Layer 7 of a small transformer language model trained on English Wikipedia (11 layers, counted from 0, width 64).
Take only the direct path to the model's output, skipping the later layers: a vector added to the residual stream pushes a token's score in proportion to its dot product with that token's output vector.

Output vectors of the tokens that the questions are about. A number n stands for (n - 500) times 0.0064.
" ": 608,452,598,502,507,528,510,593,614,540,423,432,536,624,446,449,596,395,477,336,557,500,437,494,460,445,492,485,548,561,516,486,599,427,557,470,397,515,629,451,619,379,512,542,585,535,467,440,493,595,448,462,489,456,606,502,505,525,364,496,545,543,587,624
" mm": 358,668,350,431,558,507,426,421,301,436,577,593,492,461,602,607,410,599,544,598,450,422,617,696,438,710,510,429,404,356,496,484,248,552,582,514,587,493,431,552,425,587,596,413,496,407,441,445,522,294,532,604,327,495,258,603,457,500,696,695,497,446,254,300
"ically": 309,830,256,485,601,311,254,476,335,484,519,497,375,393,458,604,421,661,645,649,522,287,615,632,538,577,419,487,528,384,316,702,394,526,460,560,749,379,474,525,438,723,552,255,533,361,324,649,559,439,559,443,352,430,296,589,345,394,689,770,579,536,342,247
" rating": 358,606,375,517,557,513,573,406,540,373,455,548,517,431,530,608,443,728,544,586,419,297,595,577,587,663,494,462,518,472,488,590,305,655,498,473,500,519,430,483,461,545,539,215,301,360,492,517,451,452,428,587,480,468,360,403,520,282,648,668,531,520,333,208
" Away": 315,648,272,420,480,384,302,391,532,491,576,751,553,542,589,602,444,707,646,694,456,328,645,644,565,652,349,505,457,257,517,547,380,669,364,559,642,455,489,445,455,513,473,423,502,456,515,567,491,189,485,616,481,383,354,405,328,326,605,712,464,327,294,328
" GF": 287,694,370,455,686,352,256,291,261,298,366,701,579,355,508,528,369,698,699,643,474,297,670,722,576,670,477,408,516,309,438,601,350,593,427,620,551,418,356,529,359,559,585,278,540,291,446,343,585,232,530,574,520,336,285,417,453,420,865,651,405,390,363,295
"towards": 346,624,277,624,516,510,323,372,427,447,573,661,632,472,489,713,417,733,594,704,406,291,598,656,586,687,393,386,515,395,534,724,301,628,550,650,681,344,525,355,339,507,474,493,357,410,530,444,611,118,395,403,304,497,272,449,423,363,594,565,267,519,328,163
" Length": 328,733,280,411,437,173,482,560,494,506,474,699,587,458,514,600,365,671,574,740,467,237,592,686,442,746,500,520,369,401,454,587,362,540,455,465,785,345,370,551,382,585,460,327,314,447,377,448,629,395,401,572,395,333,281,592,459,390,618,714,464,533,462,268
"mann": 355,747,403,349,537,463,439,430,398,460,473,580,591,420,562,510,377,636,654,647,420,373,586,562,531,555,555,363,494,448,374,571,336,569,542,566,528,446,448,490,476,537,490,357,471,328,450,429,436,444,396,479,394,525,276,488,408,450,646,671,535,502,400,305
" Festival": 396,684,384,418,380,529,439,514,449,407,463,514,537,455,487,574,455,645,669,711,426,488,609,680,564,613,461,467,614,414,430,534,397,619,439,483,647,441,500,537,406,609,447,357,450,322,497,498,582,365,354,507,427,441,391,312,365,350,658,745,442,473,514,202
"art": 400,712,392,379,516,562,414,339,464,549,539,392,638,455,464,536,415,540,535,606,404,442,630,564,562,592,568,455,573,295,496,462,330,606,421,585,557,401,405,486,372,503,440,490,370,409,384,475,472,381,514,528,449,502,378,584,415,438,540,620,459,373,340,319
"CEST": 298,764,481,510,577,471,536,341,410,383,460,397,328,316,722,650,368,521,848,791,455,469,730,652,604,755,555,443,576,268,315,649,78,694,443,476,745,462,441,540,406,677,327,159,506,339,520,477,537,233,440,608,471,431,57,521,314,289,977,806,516,450,178,83
"•": 245,754,371,474,474,428,397,440,351,346,480,618,551,216,583,459,311,841,623,790,376,357,624,767,588,747,536,443,510,255,484,655,197,786,427,607,757,420,399,530,422,672,513,207,368,251,430,482,692,194,438,669,324,378,188,352,325,351,809,767,370,335,231,74
"ew": 383,653,446,557,477,338,552,398,565,386,449,448,555,447,565,591,398,551,533,683,463,383,644,571,427,555,502,401,443,363,546,572,298,617,500,436,624,438,417,606,322,574,376,405,494,322,429,510,483,375,450,502,349,316,408,556,458,361,523,685,472,410,363,254
" starred": 349,790,363,391,570,529,494,441,560,442,491,474,496,394,531,606,362,740,689,709,433,387,545,617,540,637,472,532,514,347,391,701,281,527,462,565,611,363,450,505,420,541,569,385,414,360,451,530,465,425,394,559,400,502,373,420,428,348,648,753,431,411,371,234
"ev": 365,743,467,489,474,414,469,538,524,488,398,613,670,465,479,654,431,612,542,594,307,406,570,504,546,545,533,445,591,375,502,637,328,669,438,438,625,429,445,422,426,484,417,442,362,391,555,452,428,450,376,453,503,385,397,420,438,538,650,599,445,554,486,380
" against": 474,594,374,449,427,470,493,414,451,529,548,526,557,467,526,615,403,624,514,532,498,361,576,562,485,624,473,458,495,452,555,557,282,489,540,535,529,459,485,466,448,612,520,421,487,432,531,603,478,410,547,429,394,489,421,334,272,489,558,603,429,453,456,337
" wrote": 402,784,406,411,616,479,534,480,504,387,495,477,541,451,466,538,412,677,630,632,366,322,518,654,492,561,543,450,555,386,439,624,331,588,442,592,664,411,508,475,463,496,471,354,455,331,502,528,516,382,475,505,500,504,368,436,347,390,667,664,436,446,426,282

Output weights of attention head 0. The head adds the sum of these rows, row i times number i of z. A number n stands for (n - 500) times 0.0013.
o0: 508,173,269,651,564,506,519,577,457,517,412,414,540,457,623,563,578,515,493,531,427,458,612,470,367,807,550,583,633,602,511,482,507,440,378,446,512,347,513,408,515,439,321,307,453,589,522,629,487,658,375,315,506,463,517,420,448,403,527,568,529,614,513,513
o1: 455,469,451,628,661,569,477,394,554,451,639,364,487,589,692,615,385,613,606,607,659,668,599,450,645,324,427,501,412,402,468,348,462,309,441,440,618,583,584,524,488,521,627,496,484,600,583,593,468,458,554,385,225,466,493,438,602,386,665,458,716,502,397,410
o2: 319,594,421,564,502,463,503,507,439,692,567,332,521,512,492,510,446,434,403,399,520,424,398,647,582,510,756,586,547,237,501,407,358,505,473,516,362,491,604,627,673,562,738,311,407,555,499,642,668,417,466,348,510,431,445,624,467,576,501,447,589,654,608,522
o3: 380,481,656,454,472,323,598,412,533,486,633,534,370,190,409,341,560,395,471,522,564,419,590,472,671,409,580,500,579,567,629,427,568,518,162,672,487,741,318,532,575,481,568,594,546,493,378,392,371,559,557,683,669,430,322,713,615,245,679,379,754,518,611,244
o4: 613,513,539,426,645,421,469,535,291,397,459,591,413,669,352,374,470,537,487,417,561,418,341,461,609,314,337,437,402,366,586,473,408,478,627,423,332,437,532,585,568,494,660,459,279,406,430,453,561,382,543,534,475,436,544,442,633,587,477,653,537,412,439,574
o5: 363,543,409,558,517,638,400,521,392,506,303,432,569,466,445,466,418,523,440,498,410,506,383,574,294,442,565,383,695,551,495,394,547,525,615,429,378,584,422,541,556,517,522,517,516,232,370,512,491,496,493,528,729,434,544,147,473,581,313,426,327,669,400,497
o6: 283,680,588,607,670,546,508,618,429,525,478,336,571,382,465,412,545,395,617,399,601,504,596,626,570,588,590,481,716,449,444,485,401,358,573,719,410,490,550,603,526,466,617,375,537,544,552,535,507,652,746,568,645,466,541,440,577,526,549,438,473,577,473,616
o7: 440,351,654,540,707,632,307,554,590,378,470,468,595,407,507,467,523,530,617,614,632,732,611,542,553,361,487,523,514,547,455,456,504,277,494,504,455,597,387,598,389,458,660,418,521,302,488,395,526,481,413,425,505,329,521,474,488,638,621,451,416,437,509,523
o8: 726,493,429,439,445,544,434,477,725,356,488,424,626,626,440,456,566,571,630,440,540,412,432,619,484,548,288,553,357,604,502,521,610,409,621,534,400,400,567,370,471,350,380,487,483,508,597,483,472,566,514,281,220,532,582,545,400,573,631,610,383,303,457,507
o9: 512,616,464,535,685,566,590,454,760,407,557,530,508,519,449,433,530,406,588,432,500,455,438,751,308,779,457,349,596,574,460,466,633,309,381,535,531,446,636,431,446,578,402,322,629,444,543,537,656,590,735,473,493,401,582,556,474,568,461,467,471,511,615,553
o10: 336,290,612,439,517,719,531,475,443,523,272,593,538,422,581,352,503,501,482,476,540,453,754,539,544,855,426,584,483,515,550,460,485,585,419,391,471,477,436,487,600,475,641,370,532,405,506,424,499,751,517,658,572,550,381,501,529,430,439,413,570,647,583,428
o11: 607,397,282,538,496,612,618,470,307,636,575,456,499,548,694,517,630,444,387,332,451,349,472,671,494,762,454,494,546,382,532,557,391,473,579,446,472,406,635,356,538,590,532,373,428,552,579,693,598,639,634,286,485,519,600,629,475,507,553,560,593,564,537,521
o12: 488,552,350,489,422,426,535,493,388,695,341,460,443,451,513,638,567,504,477,508,674,467,464,591,471,616,475,567,603,496,511,613,521,539,429,600,483,527,597,507,647,585,295,656,481,496,457,567,359,424,391,416,496,693,530,706,315,364,551,462,420,463,501,416
o13: 554,482,387,587,756,499,359,540,538,519,285,415,560,501,664,594,565,541,569,689,585,651,511,434,484,246,543,660,547,663,279,667,294,455,678,541,501,441,539,518,408,454,202,602,455,500,481,550,447,520,367,353,476,514,514,406,500,574,517,588,342,467,364,542
o14: 577,766,395,464,452,477,526,394,460,429,376,459,482,456,501,403,596,350,496,499,457,383,521,541,560,276,364,407,477,493,543,595,477,644,607,612,284,432,571,551,592,497,332,658,408,339,493,382,387,412,689,409,485,653,608,478,496,534,661,503,449,382,501,415
o15: 564,535,665,512,392,469,484,498,394,377,588,337,635,494,397,582,514,519,536,506,448,641,477,421,492,191,320,460,391,612,637,329,527,411,645,458,535,674,498,540,543,480,529,562,492,468,658,447,629,267,569,502,481,564,564,427,477,446,637,484,496,307,435,519
o16: 685,573,568,484,635,386,523,359,589,377,546,476,397,649,462,574,386,582,412,411,452,363,265,544,530,359,404,367,476,548,533,391,438,509,466,420,405,748,291,413,455,635,458,554,520,494,455,460,548,517,611,528,416,427,431,710,662,436,619,592,732,555,318,223
o17: 597,647,587,495,337,547,567,407,436,318,549,461,562,383,609,443,480,418,572,617,341,659,514,493,540,87,567,541,388,426,350,309,604,502,594,505,470,552,521,607,407,424,458,463,511,375,645,467,550,412,716,389,516,398,505,532,371,609,625,453,429,308,554,544
o18: 709,386,484,489,565,414,469,639,578,315,556,461,530,467,513,600,424,705,420,402,375,457,391,220,341,264,514,445,515,621,438,532,571,531,476,594,565,428,353,536,473,605,502,622,572,626,455,504,342,644,243,291,640,459,461,544,396,340,607,632,563,456,223,382
o19: 401,699,500,557,611,606,482,347,441,388,481,574,443,412,559,421,481,304,591,225,619,402,728,536,433,769,563,354,574,674,717,358,390,497,467,398,406,577,446,492,549,439,544,474,461,468,361,649,544,427,535,703,703,564,539,577,521,521,523,543,599,585,632,412
o20: 567,511,479,376,792,588,524,458,612,434,406,638,535,362,558,564,596,338,642,480,455,518,708,539,473,435,511,490,551,680,521,421,510,371,532,488,491,641,470,441,523,528,543,352,498,441,588,534,505,455,589,648,539,547,419,420,584,419,636,581,557,299,385,551
o21: 282,634,379,542,415,599,588,603,539,647,544,414,484,432,485,475,567,388,340,485,394,418,654,603,555,752,264,466,451,415,580,356,598,423,676,607,359,446,589,458,545,457,511,626,388,500,479,461,447,517,639,610,449,612,718,351,529,470,557,459,513,582,548,399
o22: 435,490,483,422,348,537,423,299,547,662,399,573,483,364,478,601,575,413,491,683,430,633,570,485,525,317,625,491,559,542,506,431,574,741,281,452,520,682,595,382,520,512,476,587,529,369,599,515,480,312,331,509,485,549,442,421,375,368,383,443,546,469,679,448
o23: 164,272,568,479,416,403,516,548,545,502,414,422,615,411,438,480,510,549,451,650,432,528,607,499,566,550,377,416,527,281,492,432,425,506,427,458,427,501,513,622,436,456,344,596,439,652,448,421,556,444,448,230,474,479,499,588,318,462,451,608,494,506,582,602
o24: 551,643,512,557,507,576,518,659,389,416,453,340,506,486,532,404,515,466,545,554,584,400,173,579,544,504,469,480,745,500,577,641,529,504,519,685,306,422,381,488,532,366,303,363,559,334,532,456,462,676,731,393,617,436,467,527,591,571,465,430,502,470,464,529
o25: 542,500,338,642,592,583,411,560,474,632,400,343,521,535,533,603,489,650,450,731,528,574,300,474,625,341,600,540,525,392,292,608,366,454,684,469,471,424,669,551,552,473,397,510,545,362,462,600,479,570,580,256,449,538,481,411,398,609,573,586,440,505,383,579
o26: 527,343,531,605,598,519,608,498,519,589,470,499,415,469,512,631,427,543,406,481,463,567,574,615,425,848,498,580,541,513,508,506,539,427,504,373,703,460,482,454,511,572,403,523,571,690,364,638,492,582,475,576,663,597,571,532,524,391,440,521,453,580,454,505
o27: 717,415,322,356,400,327,581,491,308,542,569,512,300,364,503,462,501,458,512,643,301,455,303,409,670,207,680,580,413,310,394,406,476,630,524,517,472,432,436,608,388,228,485,491,367,367,466,495,460,460,548,384,522,411,430,625,453,596,599,592,580,400,587,528
o28: 196,616,559,597,684,466,219,481,718,381,481,546,575,569,600,578,486,435,551,557,402,439,475,418,526,552,519,498,654,564,391,573,456,449,573,533,312,370,508,511,390,484,578,478,516,618,351,468,303,574,371,478,480,541,608,404,593,626,455,598,572,566,373,526
o29: 668,524,391,373,527,650,637,464,475,401,600,560,537,354,541,383,623,471,640,584,469,515,467,512,568,673,536,466,525,475,452,582,633,462,384,472,576,398,584,400,351,439,685,350,460,358,667,417,445,637,477,392,381,494,600,398,411,633,492,488,384,390,674,547
o30: 640,635,444,313,361,408,531,481,467,453,454,516,488,444,299,446,534,455,475,579,293,388,351,373,390,289,458,351,481,612,480,440,607,663,469,491,466,365,633,527,517,419,416,567,405,432,563,447,488,356,463,355,452,730,528,449,318,551,597,619,509,346,482,401
o31: 544,643,600,653,573,445,568,508,467,402,523,500,613,604,704,551,556,441,508,503,322,410,523,463,446,374,247,469,374,476,500,617,431,435,649,591,420,416,660,552,546,687,447,483,416,670,609,508,595,485,708,502,301,505,644,404,732,349,465,535,540,589,294,567
o32: 735,559,397,483,402,555,506,585,449,509,552,455,468,646,456,448,607,505,503,193,632,472,564,530,439,694,390,440,474,437,526,535,475,481,703,630,524,481,525,495,515,511,470,370,645,453,729,492,575,596,633,445,498,446,596,509,277,592,560,475,309,456,555,574
o33: 300,560,539,567,635,563,520,560,356,436,454,560,473,671,536,493,502,393,461,334,650,465,662,573,459,879,460,431,575,532,602,484,477,464,378,465,493,400,418,471,550,591,705,402,512,648,418,490,648,584,420,718,548,435,524,536,573,455,397,442,620,694,538,494
o34: 827,513,368,532,469,555,724,423,219,566,615,335,365,629,496,471,466,482,606,563,568,615,466,528,604,273,481,548,390,433,508,362,509,476,585,393,616,444,556,546,484,442,491,397,375,380,669,521,600,443,771,492,429,539,554,414,442,479,674,457,503,402,624,477
o35: 190,720,476,510,442,461,671,626,511,556,635,227,395,634,339,568,503,555,492,503,562,651,588,591,546,668,616,590,568,375,472,527,506,440,617,596,579,254,674,668,446,455,597,475,520,577,684,559,551,504,528,520,453,631,620,482,314,533,466,459,528,547,491,521
o36: 598,508,411,365,477,678,559,473,368,520,532,454,616,537,458,336,603,571,334,416,563,500,366,543,613,445,226,487,393,405,617,519,611,537,588,508,485,546,629,369,519,540,706,559,403,446,570,538,570,558,651,397,365,665,518,398,450,415,613,520,549,294,479,488
o37: 616,635,571,366,501,514,423,622,405,542,421,558,613,565,466,509,485,486,530,537,498,418,280,434,517,218,375,411,512,432,496,656,529,482,577,668,337,550,554,466,464,616,618,562,315,405,548,430,539,377,511,591,476,438,555,438,640,634,373,476,330,424,507,597
o38: 445,499,512,480,357,465,408,486,503,162,516,532,722,478,561,477,292,499,670,545,509,462,581,422,518,538,347,409,603,424,492,495,823,413,481,549,336,469,503,408,522,445,505,555,515,699,450,471,332,598,630,534,650,383,470,341,642,449,368,574,538,460,565,662
o39: 616,451,515,332,430,520,496,387,393,495,511,543,582,438,465,438,426,461,583,578,439,458,457,489,594,160,513,629,484,375,569,497,549,587,393,396,376,634,544,563,489,621,763,548,165,475,557,550,540,231,409,541,527,486,401,483,507,485,585,477,560,435,551,462
o40: 449,540,438,459,545,490,301,527,813,503,383,521,450,488,618,603,429,490,466,532,476,478,603,486,470,362,566,594,464,527,448,624,435,478,696,508,416,568,426,527,445,478,415,664,569,516,348,545,244,511,245,428,565,642,554,593,363,573,570,641,449,530,434,422
o41: 627,628,413,539,397,486,670,482,435,476,557,431,414,506,575,524,603,411,458,436,504,492,499,607,459,582,321,422,471,480,672,585,539,514,638,634,439,537,512,512,532,555,330,614,524,347,576,438,547,397,678,477,501,558,641,633,529,439,581,410,454,489,569,442
o42: 515,502,558,564,365,640,394,535,560,465,493,386,613,390,471,503,436,535,385,671,374,630,476,465,465,39,411,448,386,326,508,529,546,591,561,507,505,581,505,584,415,502,482,683,448,478,580,451,594,352,473,387,508,414,497,411,478,611,406,451,415,465,448,580
o43: 342,585,574,651,454,597,382,590,405,567,450,463,510,715,346,473,495,545,503,233,537,448,506,505,304,633,535,404,492,458,575,532,334,346,624,509,456,567,482,598,537,706,685,459,449,408,557,546,543,498,472,565,375,440,689,393,387,591,440,423,338,720,379,489
o44: 495,543,440,462,430,505,425,582,235,382,481,325,539,417,665,582,494,492,428,522,570,672,544,471,554,312,478,412,539,409,540,571,475,547,576,432,613,399,637,625,519,522,643,602,497,384,580,457,445,392,396,397,565,669,603,534,355,586,581,522,594,298,420,578
o45: 555,655,637,469,512,526,570,433,554,353,648,602,377,528,550,344,502,385,669,555,424,564,312,549,558,238,543,682,416,532,445,495,472,522,647,520,464,406,407,561,399,393,702,487,405,428,426,443,350,517,599,474,442,558,608,407,547,476,553,449,443,488,419,413
o46: 416,480,433,529,456,469,403,465,515,548,664,355,522,472,447,679,515,541,582,411,559,532,405,420,446,724,689,544,485,648,391,529,564,230,606,487,598,615,460,552,540,509,479,552,632,439,544,507,443,634,395,448,345,534,474,565,404,480,443,498,434,488,441,431
o47: 643,490,367,504,386,398,500,426,586,591,545,569,366,588,452,562,375,538,340,500,526,558,395,541,365,342,587,618,335,611,489,248,447,533,615,342,566,589,493,460,596,442,222,567,533,519,437,648,529,369,416,503,477,475,388,599,464,459,418,575,485,510,484,414
o48: 461,571,404,411,591,475,375,379,638,423,319,527,571,542,435,445,471,369,426,453,268,231,541,433,589,546,466,513,552,473,375,594,431,637,592,415,344,449,460,498,425,522,660,414,478,647,481,359,471,764,548,553,586,593,529,395,499,656,470,634,503,558,441,601
o49: 739,541,505,569,560,568,530,428,379,491,563,504,591,576,491,475,644,530,466,394,605,593,407,495,423,489,313,379,391,546,636,482,469,517,569,532,518,459,681,483,649,473,480,482,445,375,586,539,714,319,584,402,435,549,578,432,533,422,554,419,463,481,544,592
o50: 504,567,549,340,413,414,477,470,464,497,576,552,600,473,330,411,507,452,453,525,460,542,292,516,535,256,495,541,546,569,537,413,533,550,487,542,473,586,452,359,337,429,601,531,414,518,591,440,566,442,512,664,545,483,435,451,659,545,339,479,442,350,484,622
o51: 582,339,540,408,693,428,636,503,485,568,506,584,544,542,224,456,805,453,459,484,428,428,551,513,570,719,372,586,502,665,527,641,481,531,373,330,646,508,558,402,639,635,604,424,301,623,408,501,605,575,369,568,396,620,629,336,366,251,615,603,515,376,485,510
o52: 748,675,558,396,505,552,511,456,555,362,314,474,561,479,312,447,466,470,544,568,441,579,514,586,444,208,566,384,601,593,482,587,761,650,385,483,453,450,507,498,544,647,551,582,470,301,500,321,496,476,417,502,679,464,563,365,460,529,485,426,349,481,455,467
o53: 778,348,392,250,375,649,536,440,538,577,432,568,586,350,414,333,663,591,438,541,518,444,398,573,525,373,370,588,477,381,587,601,650,620,398,468,458,623,563,414,502,594,613,476,327,407,619,546,463,564,434,315,444,529,447,472,251,434,494,504,379,279,512,480
o54: 497,393,656,652,626,523,363,504,555,350,402,552,634,405,576,625,493,501,590,818,370,666,599,405,641,551,626,648,435,583,276,550,475,561,366,325,570,533,357,590,604,498,379,365,612,466,383,381,508,537,453,447,491,356,418,442,477,531,592,458,517,538,511,530
o55: 483,381,501,398,469,736,405,227,585,574,593,584,488,447,435,558,487,676,346,341,527,650,616,369,398,383,414,315,427,447,649,296,485,698,408,323,628,715,502,509,433,472,677,678,562,433,565,535,576,240,244,453,468,499,421,458,450,457,450,473,633,574,422,376
o56: 444,724,592,412,323,329,556,329,401,441,403,492,394,574,255,268,585,434,697,458,635,436,561,383,526,346,644,528,542,761,553,420,329,693,406,691,382,468,445,586,500,289,360,575,430,327,655,378,457,387,522,508,424,500,425,584,362,496,506,451,448,475,664,303
o57: 489,264,439,606,451,421,491,407,582,549,548,432,612,443,663,572,383,504,550,627,413,350,511,481,492,570,552,671,514,457,470,481,583,332,390,501,554,638,439,366,412,616,453,387,496,773,543,603,480,617,596,542,410,323,283,502,743,402,404,412,550,635,515,499
o58: 609,491,421,469,592,469,494,272,378,488,483,278,539,430,463,395,485,450,635,513,739,669,656,469,665,314,620,616,554,514,560,403,463,618,320,438,619,528,550,522,515,425,591,456,495,429,593,486,630,476,528,431,622,511,404,494,441,449,581,467,543,375,788,528
o59: 350,473,605,693,630,436,576,464,375,556,615,329,468,709,454,581,421,653,476,497,666,650,485,446,494,584,575,474,596,455,577,440,393,379,428,369,679,566,512,556,514,767,605,465,561,597,463,519,585,524,437,445,421,542,520,500,521,301,495,454,596,681,477,441
o60: 352,345,393,448,442,509,554,485,628,645,660,549,356,394,461,591,485,608,468,667,437,593,456,301,499,622,504,546,497,573,493,226,570,415,401,472,639,506,536,435,458,152,323,528,511,548,536,597,409,472,390,482,442,477,435,366,551,322,382,589,632,552,589,476
o61: 492,683,434,546,493,394,579,498,509,491,454,493,614,583,365,529,674,442,488,434,440,390,494,562,399,797,373,456,505,656,608,486,582,448,449,674,370,305,660,417,749,500,412,339,472,519,612,465,620,501,564,525,376,588,684,391,451,375,495,498,476,476,542,543
o62: 446,557,554,332,403,510,409,621,409,488,535,640,551,338,556,455,531,432,240,542,346,551,409,513,614,255,522,533,523,435,257,464,483,599,532,530,487,520,481,524,345,434,696,554,478,578,453,368,469,501,384,505,584,429,429,525,525,723,568,510,558,448,272,494
o63: 215,510,495,393,301,487,319,574,403,497,489,519,583,386,565,521,554,360,450,399,573,516,530,429,464,660,415,327,639,503,635,395,577,460,597,586,520,696,520,321,471,485,660,714,535,476,494,454,427,423,289,544,592,595,616,427,338,513,276,621,460,361,699,652

Each question shows a token from some text and the vector z that the head gathered there. A number n stands for (n - 500) times 0.011.

" element": 478,464,621,600,475,584,548,286,236,488,453,557,531,398,431,393,612,297,492,616,483,547,599,460,468,391,490,482,487,401,457,504,465,694,471,476,413,601,550,547,401,537,396,509,437,381,465,516,561,470,596,469,459,332,350,543,511,560,512,585,591,508,481,691
Which three tokens does it push up most, strongest first? " Length", " rating", " mm"

"go": 337,523,555,633,628,440,429,357,534,381,436,574,605,370,608,564,813,574,661,508,394,524,401,405,557,482,409,670,379,312,595,446,576,452,595,520,636,578,460,566,522,659,435,505,554,483,468,613,398,527,542,175,424,510,140,625,721,489,457,510,468,433,595,511
Which two tokens does it push up most, strongest first? " mm", "art"

"ra": 443,534,500,611,674,535,426,316,382,354,511,640,535,420,665,601,753,328,559,687,580,548,518,417,386,402,566,484,509,282,627,672,402,552,500,342,619,473,466,700,519,622,392,546,594,586,422,553,554,621,488,571,480,456,319,699,545,482,470,606,442,473,510,572
Pushed up most: " mm"

" counties": 314,466,506,566,549,391,459,433,411,484,323,483,526,465,596,529,507,587,387,532,473,491,575,538,482,422,427,627,412,471,537,533,531,456,569,487,435,597,453,565,455,643,581,438,540,521,467,533,410,538,553,433,475,458,420,537,621,428,541,467,485,407,514,583
Pushed up most: "art"

"one": 475,450,628,520,719,477,531,444,317,151,425,503,538,533,436,613,349,510,594,392,367,285,477,562,492,576,449,751,356,414,545,437,502,444,675,585,565,550,457,752,355,390,519,536,674,556,491,519,430,569,641,626,439,606,418,546,635,416,666,651,510,396,622,489
Which two tokens does it push up most, strongest first? "•", "art"

" Ben": 402,506,425,637,495,467,479,631,620,470,410,306,422,525,512,605,637,732,677,390,505,393,492,462,593,462,377,717,586,516,612,449,403,216,483,434,461,598,645,765,643,474,616,331,494,678,499,479,527,376,616,349,631,607,551,445,567,559,520,310,525,362,616,412
Pushed up most: "mann"

" account": 481,474,483,609,633,589,557,380,409,461,537,490,449,454,509,442,685,321,518,552,614,527,517,426,537,460,464,498,592,337,477,548,390,558,418,269,530,616,632,575,453,450,418,451,345,450,363,505,631,509,652,480,457,433,361,537,466,600,418,459,556,517,553,557
Pushed down most: "CEST"

" Arts": 499,429,496,474,449,509,422,422,426,375,463,447,535,500,489,546,366,557,592,309,392,422,708,562,450,569,458,577,419,547,627,463,469,433,534,534,567,549,513,558,402,451,629,427,600,455,504,464,511,568,614,581,616,595,551,557,544,463,610,539,531,542,544,609
Pushed up most: " Festival"

" to": 754,551,420,305,317,618,469,557,576,677,297,597,561,714,416,504,405,373,673,269,423,593,529,675,506,634,551,310,701,617,512,667,424,439,322,532,465,605,623,382,546,503,660,507,527,292,629,347,491,534,470,592,582,523,503,521,111,624,301,577,658,612,494,609
Pushed up most: "towards"

" hours": 498,608,408,455,502,508,429,449,557,632,398,485,392,489,498,413,615,340,516,498,501,449,472,358,518,516,512,446,548,567,455,532,556,512,516,452,526,457,466,320,453,529,484,511,422,521,503,500,551,595,471,495,513,463,485,644,427,552,492,557,539,497,375,409
Pushed up most: " rating"

" Se": 476,541,435,466,575,495,427,522,526,433,477,467,368,509,475,449,470,527,690,365,469,396,575,524,443,553,436,595,537,630,545,519,422,465,414,355,615,588,621,595,461,362,680,407,554,529,399,385,608,512,606,529,642,657,537,616,409,515,569,429,483,426,629,548
Pushed up most: "ev"

"al": 514,462,509,457,478,551,455,437,448,444,478,465,519,504,472,474,446,560,607,356,419,391,670,534,472,604,467,601,475,537,599,438,482,476,498,495,509,511,556,467,433,403,565,428,596,439,522,500,566,521,574,510,629,530,571,536,512,464,585,513,529,518,575,592
Pushed up most: "ev"

",": 613,529,417,294,592,598,484,554,515,473,466,588,457,607,503,648,523,542,558,468,536,431,485,552,472,633,633,467,390,515,504,601,599,438,701,416,575,470,460,435,440,525,541,598,573,501,488,499,509,639,412,640,586,520,594,540,331,430,548,650,450,459,350,442
Which two tokens does it push up most, strongest first? " against", "towards"

" county": 430,666,483,684,525,411,531,635,369,450,487,325,436,485,367,479,487,468,423,657,588,465,520,494,336,311,476,555,584,430,337,390,361,648,400,439,341,490,607,543,509,415,459,418,532,496,492,521,414,408,579,389,360,292,535,579,531,595,579,492,636,330,592,655
Which two tokens does it push up most, strongest first? "CEST", " GF"

"s": 404,514,430,552,505,420,474,567,552,560,580,468,468,395,402,458,462,532,441,376,511,357,589,424,545,457,482,465,378,716,453,360,546,522,585,524,668,509,456,497,345,453,416,442,436,655,488,431,383,560,560,704,647,729,542,513,585,388,616,585,491,483,490,502
Pushed down most: "ew"

" road": 465,623,430,511,546,468,495,443,399,482,379,450,471,542,630,527,552,556,313,639,566,659,570,453,471,472,475,661,575,428,545,577,404,512,634,525,396,509,544,433,458,630,494,359,578,521,401,532,470,531,505,278,407,182,491,516,562,477,524,456,656,493,476,525
Pushed down most: " "

" with": 482,548,330,478,571,484,435,590,590,517,519,404,406,555,362,434,591,359,604,322,441,300,417,454,648,562,523,463,554,587,387,402,484,504,447,458,604,525,559,391,443,405,512,425,446,561,482,436,505,508,577,619,557,611,600,532,415,465,500,560,542,417,514,422
Which three tokens does it push up most, strongest first? " starred", " ", " rating"

"un": 420,513,419,467,535,438,416,502,491,412,333,405,447,559,519,496,413,611,687,335,479,407,633,530,418,548,458,641,532,643,644,484,419,361,482,482,598,625,566,673,505,402,721,369,638,562,413,393,554,480,648,533,665,684,501,575,445,461,587,422,489,406,657,597
Pushed up most: "ev"

"y": 471,584,499,530,575,423,472,332,507,485,342,584,598,541,602,500,745,407,573,528,508,588,370,455,521,510,516,557,485,266,519,603,513,525,532,496,507,557,491,441,525,649,421,444,523,382,461,609,448,521,488,358,371,325,283,477,522,545,429,519,526,486,506,483
Pushed down most: " Festival"

"d": 526,456,458,310,606,443,430,511,703,526,457,531,344,573,386,403,592,448,629,402,400,310,255,450,570,527,479,551,610,502,450,503,579,498,452,474,400,541,589,359,551,413,431,545,329,620,580,594,582,461,560,348,464,387,495,390,578,545,398,430,533,466,493,369
Pushed down most: "•"

" of": 576,525,594,394,541,560,531,465,441,441,474,506,390,550,374,397,457,494,512,336,392,498,428,542,536,665,520,717,523,524,431,459,463,387,587,400,419,557,547,445,435,354,556,485,442,465,542,540,633,409,542,400,367,401,617,381,309,657,506,513,646,390,517,446
Pushed up most: " Length"

" O": 395,490,487,752,510,525,537,561,388,546,596,407,512,358,446,450,560,458,499,611,614,401,608,314,544,385,499,530,435,674,513,231,380,596,558,481,598,528,492,682,395,409,351,384,499,595,503,407,492,433,634,646,717,662,479,527,580,455,701,526,531,410,527,510
Which two tokens does it push up most, strongest first? " GF", "•"

" song": 439,536,415,662,519,455,445,506,422,493,523,378,514,434,370,416,551,366,562,468,446,468,509,411,509,444,604,575,446,544,453,305,364,550,544,568,514,497,500,498,439,453,430,383,413,625,522,533,374,478,574,563,567,502,478,523,532,483,550,599,696,385,467,462
Which three tokens does it push up most, strongest first? " Length", "CEST", " rating"

" B": 495,598,319,527,561,437,454,710,423,406,569,329,321,555,335,558,485,473,586,420,582,240,515,521,420,480,464,505,539,511,412,405,440,534,486,326,478,550,588,571,401,353,557,458,577,435,446,344,557,490,587,542,518,459,714,612,484,559,651,570,481,319,542,523
Pushed up most: " GF"

" guitar": 540,417,450,399,539,521,426,442,698,490,435,531,619,584,565,439,610,381,613,254,407,498,347,566,764,612,540,553,529,451,515,458,562,378,461,420,557,518,546,297,522,589,426,368,451,555,588,568,489,517,554,455,465,548,481,375,445,459,373,451,534,570,504,474
Which two tokens does it push up most, strongest first? " ", "towards"

"History": 504,517,429,667,428,474,455,450,367,538,519,527,595,420,466,412,564,335,377,468,487,566,652,369,523,486,481,488,453,517,404,560,457,559,502,395,432,588,366,385,373,622,395,552,350,435,584,424,396,537,462,563,449,441,488,483,512,582,404,561,656,587,346,517
Pushed up most: " Length"